Layer 2 of a small transformer language model trained on English Wikipedia (9 layers, counted from 0, width 128).
A neuron adds its activation times its output weights to the MLP's output. To switch it off is to set its activation to zero at one token and run the rest of the model.
A neuron's activation on a vector x is SiLU(weights . x + bias), where the dot is the dot product.

Input weights of the MLP neurons that the questions are about. A number n stands for n times 0.0046.
n59 (bias -0.179): 41 1 -64 43 3 39 -3 -8 36 2 18 13 6 -10 56 -37 -42 20 41 3 6 29 45 14 -26 54 -4 -2 3 5 43 -6 47 46 -16 -12 -10 10 22 15 43 60 -14 2 -24 49 -32 -6 -9 -17 0 -4 -34 1 12 3 51 -27 -6 15 36 23 -25 -33 -25 19 17 17 -41 30 -14 24 -72 4 7 0 -7 -18 29 21 -45 14 -30 29 29 15 -4 7 19 37 2 60 3 -4 -15 -15 27 10 -36 -16 2 -8 57 -13 -27 18 31 29 57 -17 22 -10 43 34 -31 -43 -50 -16 12 -9 6 -26 23 12 -25 18 7 -6
n64 (bias -0.336): 35 2 -45 -8 -5 -39 -36 6 -6 -15 -3 17 -12 -29 -3 41 25 28 -20 12 -53 -43 19 -15 -26 95 34 13 18 38 15 -8 -64 37 62 -20 -5 -39 -53 34 18 -2 9 3 -19 -12 -67 4 -24 -56 -19 66 -7 26 -6 39 9 33 16 12 -15 12 15 -27 3 22 -5 -23 -56 26 16 -23 -4 18 -58 28 -4 -49 -4 -71 33 38 34 -33 40 -10 -2 -40 18 10 -27 -53 17 2 12 48 15 28 -3 64 -17 17 27 -1 23 -36 -8 2 -31 -1 -9 -19 3 14 49 -2 38 -33 57 5 18 18 37 37 -5 -7 -25 9
n125 (bias -0.037): 20 -30 29 24 -31 11 13 -23 -13 -10 3 -5 32 11 -5 -12 16 -24 15 9 12 9 4 -1 19 38 -23 -17 35 -2 4 4 -68 -37 -2 -13 33 25 -25 -12 -12 30 15 24 44 -15 12 -24 -39 -15 24 5 -15 -15 17 21 23 12 -6 -37 12 3 13 14 -8 -1 -12 25 66 -16 43 -49 -39 22 7 -35 8 -26 -15 27 -15 -15 40 -14 -14 -30 0 24 -12 2 -18 16 12 -13 1 14 -27 33 19 5 -13 -24 1 3 20 -26 12 24 -42 12 -12 14 39 9 -62 50 8 -5 -19 -32 -7 -29 14 -25 23 17 10 -2
n157 (bias -0.182): -24 28 23 -47 -39 28 -18 27 43 -11 -8 44 47 26 -6 -16 -7 25 -33 -51 34 -48 68 -30 21 62 35 41 -9 -44 -23 34 -11 2 1 48 64 13 -49 15 -2 -4 -3 46 8 38 -24 -46 -40 -33 -27 3 -20 21 9 6 17 7 23 -13 15 -6 29 -1 -29 -6 -23 -12 -12 -28 25 30 -10 -24 -3 -20 1 -48 -8 -27 -2 -2 -2 2 15 -17 -8 38 -10 -12 -11 -1 13 2 -11 17 2 31 20 47 -20 -21 20 4 -38 33 -7 20 -7 -2 52 -7 31 -16 6 56 15 28 -1 49 -60 5 -5 -4 -17 -15 -6 -14
n300 (bias -0.185): 19 24 10 8 11 -3 13 -25 36 3 21 -22 57 -42 -10 -19 -10 37 0 -4 -4 -25 -44 6 60 20 15 -12 -26 16 -33 5 13 -34 -40 5 39 5 7 5 7 35 -15 43 -10 4 30 1 1 3 -16 -7 -18 -53 5 -38 30 23 7 6 18 -18 9 6 -36 -17 -37 11 11 -26 4 -9 -9 -17 -1 -8 -31 -23 -1 22 -4 13 38 -10 0 -15 51 27 5 29 18 16 5 20 -17 25 -22 -1 -15 -7 -33 2 84 32 -8 8 57 18 20 17 35 -32 -2 30 19 35 -14 -24 -14 59 15 -35 -27 16 1 9 -2 23

Output weights of the MLP neurons that the questions are about. A number n stands for n times 0.0046.
n59: -7 -2 -8 -6 -34 19 19 1 11 -25 11 -94 -21 -9 -12 6 2 22 38 -3 -16 -13 32 17 -54 14 -40 15 19 8 -7 -24 48 4 15 -38 -22 47 41 15 15 -25 12 -9 -36 11 8 21 32 14 -80 26 2 24 -32 -3 36 8 24 23 18 0 56 -29 -15 0 -33 -16 -32 -22 -5 44 3 -4 5 -12 2 -17 -15 9 19 17 16 -12 -11 -14 -20 -16 -33 10 16 2 8 -30 -22 29 -37 27 19 -13 26 28 22 -59 -14 32 4 16 28 -11 -4 -34 -13 -23 -16 5 12 -31 4 50 -23 -12 -52 -22 12 28 7 -28
n64: -1 -26 15 30 35 -30 12 -65 -35 26 1 2 -23 -11 -14 -24 36 -24 16 31 42 -41 10 25 44 2 -4 46 -10 7 -26 -10 -10 -21 36 5 13 -16 41 39 3 -6 -31 -34 12 -37 31 -10 -6 -34 -37 -23 -9 41 27 9 -22 -33 23 -11 -9 7 21 23 -23 -68 -8 -43 -12 12 27 -38 -19 -19 17 30 -46 1 16 -14 -13 -6 -12 7 9 30 -7 -34 10 5 -1 -14 20 27 23 23 25 22 -22 10 -14 -31 -17 34 21 41 -1 4 -8 -48 20 14 -16 12 -2 -18 0 15 1 -6 -37 -13 44 -6 -43 -31 2 -23
n125: -40 39 -13 -34 18 -32 13 14 8 -8 -31 -28 -18 4 -6 13 4 2 -43 2 21 -32 13 -11 -12 -1 28 -10 1 1 31 52 28 24 6 24 12 14 11 2 13 -16 -53 -8 -29 14 -27 4 -27 10 27 17 -24 -23 -7 -7 -5 4 27 30 22 -25 19 -6 3 -11 31 -18 18 21 6 12 -19 18 -1 5 -46 -1 10 -8 17 10 8 -16 -25 2 -10 -30 -2 -64 14 22 -22 -16 -14 -2 12 28 4 9 19 -30 6 -7 40 8 -26 -30 46 13 5 -14 -53 -35 1 -23 -9 23 16 7 1 17 -28 27 -14 -11 4 23
n157: -1 -10 -16 -18 28 -1 -1 30 23 -62 35 17 24 -9 -13 -1 34 25 -44 -7 20 -6 42 -48 23 19 28 1 20 21 33 19 22 19 -57 28 48 33 -8 45 -9 -6 0 19 7 31 21 -29 -35 -1 25 43 6 33 -7 1 18 9 -47 21 -21 -45 67 24 4 8 23 -32 -30 -26 -30 -11 -8 25 28 4 -10 17 -34 -6 -9 11 -8 1 -12 9 -22 -30 -2 7 -31 11 8 9 -10 -20 22 -11 48 -17 27 -27 7 23 23 -3 -39 -13 -7 22 -24 7 -13 -8 9 -40 -11 -2 -22 54 6 8 -17 13 15 11 -12 22
n300: -2 13 21 -12 -10 -10 -11 43 -30 15 -17 21 -29 12 -13 8 -5 7 2 -7 -10 -9 50 -10 21 -35 8 1 20 7 5 11 13 13 9 -30 -1 14 -6 27 18 -15 30 -3 14 18 -32 -1 -10 -7 30 5 28 27 7 21 22 -13 -8 3 16 -4 34 16 12 -38 39 -36 4 -5 -8 43 10 23 10 -6 -1 48 2 -57 -30 -28 3 10 21 6 -6 -32 -3 -7 -8 -36 -12 -19 23 2 17 29 -19 19 -18 24 -20 0 -29 -11 5 -8 -35 -19 -18 19 -6 1 -25 -2 22 -14 7 -10 30 36 -5 -2 39 -14 -18 3

Each question names a token from some text and the token that comes next. It shows the vector x that enters the MLP there. A number n stands for n times 0.074.

Then comes g, the gradient of the next token's log-probability with respect to the MLP's output, scaled to length 1. A neuron's effect is roughly proportional to its activation times (output weights . g). A number n stands for n times 0.0036.

"j", then "and"
x: -10 9 8 -20 1 -17 20 -39 -37 -33 -4 -22 -38 36 -2 12 22 15 5 6 -14 -6 19 -9 -16 -1 10 -16 24 2 10 -20 7 29 13 -30 0 -11 53 -19 6 -7 -1 2 -27 7 -23 10 20 24 42 10 -14 1 -6 12 -26 5 -5 -17 -16 -9 7 24 -7 4 15 2 -8 -25 -7 1 5 -29 -7 -3 37 21 -11 -20 14 24 -2 19 21 13 16 -9 -26 -10 -3 35 -16 16 38 -1 -14 9 32 22 15 -19 -11 -4 6 0 -22 29 25 -9 -12 26 3 -30 -19 -12 4 -17 -29 2 -20 29 -12 4 16 22 6 25
g: -2 24 -35 24 42 4 -31 40 -6 48 0 -27 -2 10 28 40 17 -15 0 8 7 -49 5 -12 67 36 10 7 7 -6 10 18 -4 16 11 -18 -28 13 64 -4 27 -34 -24 -2 35 -21 -19 14 39 -13 -20 -7 -10 22 1 -23 -30 -14 -4 -12 -12 -47 7 16 40 -6 9 -22 -39 -3 -8 -31 -29 23 -9 -7 24 -22 -5 -45 13 3 45 9 -3 14 52 -21 -23 22 -13 -26 65 -31 5 53 16 17 6 -24 -5 -10 25 6 13 33 -35 33 14 -21 -12 1 20 -3 -2 -22 24 -3 25 41 5 -6 -33 28 -4 -24 -5 11
Which neuron, switched off, raises the next token's probability most? n64

"c", then "o"
x: -10 -40 -18 -40 -15 8 11 -27 -49 -22 -21 -49 -8 -10 15 12 3 -5 -14 -8 5 5 18 9 3 0 -7 -30 12 -4 11 3 8 15 5 17 3 -22 81 -26 -10 22 -7 -20 -3 2 8 24 16 26 23 8 8 -15 -33 4 0 -5 12 -17 -5 -18 -12 17 8 5 0 25 -30 -4 -27 -25 10 -4 6 -18 6 51 -33 -14 4 7 -13 30 3 15 5 -7 -26 -7 4 24 -3 2 -9 -5 -11 9 24 10 21 13 -1 -9 -15 19 -25 -12 36 -7 -33 1 -21 -38 -12 -15 -2 -3 -18 22 -8 24 -19 9 23 20 4 15
g: 5 17 -21 -5 15 40 12 -1 -35 24 22 -3 31 -7 14 2 -33 -28 1 -34 -12 3 0 -44 -22 -26 27 -5 31 -24 0 38 -3 2 -21 -62 -11 51 -49 16 4 -35 22 -50 -6 24 33 0 -1 21 -15 8 -32 -34 -9 40 5 2 -28 11 -11 56 1 -23 16 10 35 30 35 -41 28 28 16 21 -28 -7 8 -9 -2 -6 52 -3 11 10 3 58 20 32 -14 -20 7 -4 -6 -44 -11 -7 -16 7 41 7 -9 -18 -1 -16 -29 -43 5 -1 -18 -3 3 -38 15 -1 -18 -13 -13 38 5 1 -40 17 -37 -9 23 -34 47 12
Which neuron, switched off, raises the next token's probability most? n59

" W", then "um"
x: -13 5 3 -24 -4 0 3 -10 -12 -34 -14 -18 -30 1 -7 -16 27 -1 -15 32 1 48 -8 4 -7 11 4 2 -8 0 5 22 -15 -34 11 2 10 43 38 5 6 1 -20 10 5 35 -3 27 -8 20 41 22 -18 -8 -8 -15 4 7 9 -35 -13 -27 23 20 -22 -3 9 2 22 -19 -21 -32 16 -7 -4 -12 21 5 -30 -11 -13 17 -2 42 13 2 16 -29 5 -13 22 27 -12 -12 -6 8 8 24 -8 1 19 -7 9 -10 -14 21 -13 7 17 -27 -3 12 -17 -32 5 -4 -23 0 -15 21 -4 30 -3 -3 20 44 16 14
g: -36 -27 3 -10 40 -9 4 5 -9 14 14 0 2 -13 -13 22 -7 18 -13 -37 -29 0 17 -11 28 -33 -1 -31 -3 9 6 -5 27 11 46 31 43 8 -10 -24 -23 0 -15 -33 -21 -16 -7 -5 -47 -20 -27 28 -27 14 -41 -13 -20 10 -16 12 -14 -5 -7 16 40 -8 24 14 43 26 1 38 93 -16 9 -18 10 -14 57 -25 -24 6 11 -6 32 50 8 -19 -28 38 -11 -7 -4 36 27 43 -59 -17 -7 33 23 -29 -8 -34 12 -14 -10 -40 21 4 7 4 -21 -21 -18 42 35 -3 -6 29 5 -1 -24 0 33 1 -28 6
Switching off which neuron hurts the next token most? n125

"o", then " P"
x: -36 -23 4 -28 -15 -19 6 -15 -27 -35 -8 -8 -6 4 -30 -13 31 0 -23 -5 -24 27 14 20 -26 1 -12 -22 -17 -7 5 19 -11 1 8 5 -2 20 51 4 -17 13 10 -13 -22 8 -2 20 10 26 37 36 -22 -16 10 16 -3 0 8 -26 17 -13 0 5 -5 9 12 13 -14 -7 -32 -1 12 4 15 -2 15 8 -6 -24 28 17 -10 3 8 18 6 -17 25 -45 56 1 -1 -2 -17 -10 27 13 0 22 19 6 -8 -4 16 25 -15 2 1 0 -17 -8 -31 -71 10 -12 5 0 -39 17 -22 22 -9 8 39 5 14 17
g: -55 -1 13 17 5 -6 12 -1 -33 4 11 11 -7 -18 39 -18 -5 -43 7 -25 9 -5 4 44 12 -12 23 -31 26 -4 2 -4 17 52 -33 -15 -8 10 -55 -16 -11 -27 40 -25 -27 -18 32 -7 10 6 1 12 -2 -53 -31 15 -30 32 -13 -23 16 14 0 1 39 32 -13 -4 32 -1 -23 10 -28 30 9 -19 -55 -28 27 -4 -44 -6 -18 24 40 17 -7 -6 22 -38 -10 49 -12 1 -54 -14 -21 8 -10 15 -15 -3 -3 35 12 -59 24 28 17 42 14 -46 28 13 1 39 -8 -17 -8 12 -4 34 8 -9 -3 -4 -27 -48
Switching off which neuron hurts the next token most? n64

" has", then " includ"
x: -36 10 3 -49 0 -5 25 -34 -1 -30 -1 13 3 -9 -23 -22 11 15 -5 22 -2 -8 22 -1 6 -6 24 -17 9 16 -1 28 -33 0 1 16 19 37 56 17 0 -3 5 12 20 14 -4 23 -25 10 13 17 -1 -23 -8 -3 21 -5 -7 1 -2 -13 3 21 10 16 5 -25 7 -42 -9 -17 -21 -45 18 11 5 27 -29 13 -4 37 7 21 17 12 -10 -27 39 20 -13 33 -4 9 23 -5 21 15 -7 16 34 -17 6 -10 6 16 -12 24 20 -17 -16 24 3 -47 -19 -6 -6 2 9 20 8 21 -23 -13 24 17 3 -7
g: 33 14 -29 9 -1 42 41 9 -3 -40 -22 15 31 39 21 36 35 -8 -26 -27 40 -35 8 -39 -16 -19 17 -13 -17 -22 -22 21 -43 42 0 6 -2 1 3 21 9 -18 25 31 -3 -19 -32 -21 -10 26 -15 -41 23 -16 -11 -7 -1 34 -38 10 1 -15 -7 10 -30 3 32 -21 26 19 -15 -9 -32 12 12 -14 30 -46 47 39 1 -3 -4 6 -27 -34 -38 -54 -18 15 -4 -40 20 -49 -31 14 -13 -6 1 -12 1 7 -21 -44 10 -5 40 -18 6 -42 -12 34 2 16 17 5 3 -58 -2 -18 -4 -5 23 -17 -8 40 -29 21
Switching off which neuron hurts the next token most? n157

" c", then "au"
x: -17 -25 -4 -31 21 -12 41 1 -36 -16 -6 -1 22 -3 -5 2 25 -1 -3 12 -2 9 -7 15 2 -12 13 -39 -10 7 16 25 -16 6 22 10 16 20 41 16 -14 -6 -4 -12 11 32 1 49 -9 12 19 19 -20 -2 -32 3 18 25 -2 -16 3 -26 -6 19 2 -12 4 -23 24 -21 -29 -14 9 -10 14 -5 -7 20 -2 -16 3 32 6 9 19 -3 -6 -24 11 12 11 30 -3 -2 1 7 -9 6 -6 -22 14 -14 9 -9 -6 12 -31 33 44 -33 -13 14 -47 -43 -2 -20 0 23 -1 8 7 21 -19 27 34 24 15 13
g: -12 -15 -42 17 1 -7 -12 22 54 19 14 -2 24 24 -12 36 -28 -6 34 -30 2 11 3 -14 -11 -4 -47 -60 22 -25 -46 -47 3 -3 -24 -2 3 -19 -25 2 10 18 21 4 58 4 23 3 1 48 -21 14 -28 18 20 15 -12 -28 -5 33 -14 -30 12 6 -59 64 -15 43 -50 17 38 -41 -1 20 1 -1 -2 14 2 -11 -17 -15 -68 12 16 -45 13 -16 -15 3 -18 8 6 -3 7 -1 2 12 20 6 -6 -17 -2 -41 13 8 -1 11 -15 11 25 24 -22 65 6 -19 21 -15 -16 -6 -6 17 -20 22 -3 30 -4 33
Switching off which neuron hurts the next token most? n125

" US", then "A"
x: -35 -6 -3 -45 9 5 28 4 -26 -31 -25 -31 6 0 -7 -24 26 19 -19 7 -29 -5 -3 5 1 8 13 -20 -16 15 0 35 18 -1 13 -7 19 12 77 11 -12 28 6 -6 9 16 -8 25 -10 5 15 15 -15 -53 -13 -17 8 7 -1 1 -10 8 18 41 -12 -16 18 -17 6 -15 -37 -9 20 -11 5 8 -1 8 -2 -13 10 -2 4 22 11 16 27 -3 4 2 5 29 -1 -20 5 -7 0 10 -11 -10 17 -3 -14 -15 7 25 18 27 8 5 -17 -15 -46 -61 1 -22 -15 -8 -19 21 -8 -12 -22 3 10 38 2 28
g: -9 -9 -11 -62 -14 34 6 -12 7 24 -33 47 36 -13 2 12 4 4 32 -1 -17 22 1 -19 -29 -31 -24 -16 5 72 -1 -17 9 14 56 -23 20 5 31 10 2 13 57 -6 -5 22 -33 34 -11 22 22 22 -4 11 2 -40 20 9 -6 -45 -3 -53 7 -11 7 -40 26 4 -6 40 -1 21 -33 -30 -12 -22 -11 9 1 -6 20 38 4 -2 -17 -54 -7 -21 18 28 -23 23 -4 4 -5 33 -2 10 5 -11 12 11 37 3 -14 -23 -16 -37 -34 34 17 -5 6 16 48 20 35 29 13 -5 -48 27 -40 -20 24 6 33 -13
Switching off which neuron hurts the next token most? n300

"ad", then " to"
x: -24 -23 -9 -40 -13 14 27 -22 -14 -13 -4 -13 -22 -8 19 5 9 -8 -11 0 -42 34 -22 -5 -10 -15 7 11 -13 5 1 23 6 35 13 -8 -15 47 50 -13 -9 27 -13 8 16 -6 4 10 3 14 -2 27 -16 -11 -38 -5 -30 13 -20 18 -11 -13 -10 6 6 10 -5 -7 15 -35 -8 4 -3 16 -17 5 8 30 -14 1 -6 22 -44 4 9 21 7 10 18 -26 9 -13 9 -7 -7 -17 -4 -3 37 -3 28 8 0 19 18 8 4 4 -3 -24 5 0 -8 -63 -6 -20 -22 -12 -5 29 10 26 -22 13 25 16 1 47
g: 78 43 38 -4 -9 -2 21 -32 -12 20 -21 24 49 2 12 40 -37 -7 -36 31 -5 -21 1 18 7 13 -12 19 -5 -26 14 27 -30 5 27 -5 40 13 7 -40 13 -3 1 16 39 -11 -22 8 -16 -7 50 -31 -11 -15 -9 14 0 -11 10 41 12 -7 29 -48 4 39 24 14 21 -38 2 26 -11 -5 -24 -12 -18 -20 29 -2 9 -13 29 31 23 -4 -1 35 9 9 39 10 1 3 12 -27 33 21 1 -32 21 -7 19 19 2 -7 18 17 43 16 28 -6 0 -23 28 -25 -45 -8 -14 -42 -1 36 -14 -10 37 -67 35 -25
Switching off which neuron hurts the next token most? n59

"ial", then "ly"
x: -9 -7 21 -47 0 -11 27 -33 -38 -24 -21 -13 -19 25 -23 -6 12 3 -8 23 -25 -9 25 10 7 -10 2 -28 15 7 29 30 -3 6 12 4 4 31 55 2 -6 2 15 -5 17 -7 3 19 -9 -3 36 22 -25 -9 -21 18 -7 4 -16 -6 -2 -22 10 45 9 27 12 3 -11 -10 -3 13 -5 -5 4 2 15 33 -26 -9 20 32 -6 -4 16 16 11 -17 -12 1 -19 45 -18 8 11 6 10 15 -5 27 -1 -13 -3 2 17 13 1 8 3 11 -17 -3 -20 -71 -10 6 -24 -15 -4 -8 7 37 -60 12 5 2 -9 32
g: 31 -13 -18 -36 -7 29 5 -4 16 -28 52 25 -14 -9 22 15 -3 47 26 24 20 32 15 -27 -23 56 31 0 8 -25 -10 -15 18 35 18 -1 -45 8 22 -16 -30 9 -33 -54 13 26 -7 11 -4 29 12 -3 25 2 1 11 2 17 9 -13 -54 -16 -12 -19 18 -15 42 23 -27 -5 -18 33 16 -12 -30 4 36 24 21 -40 7 11 4 -8 -48 21 9 -23 34 75 -44 2 -4 -16 27 0 -19 14 21 -22 7 3 45 9 -5 17 -12 0 10 18 -4 21 36 13 -19 31 -43 -12 -17 -41 37 26 14 22 -32 8 -26 1
Switching off which neuron hurts the next token most? n64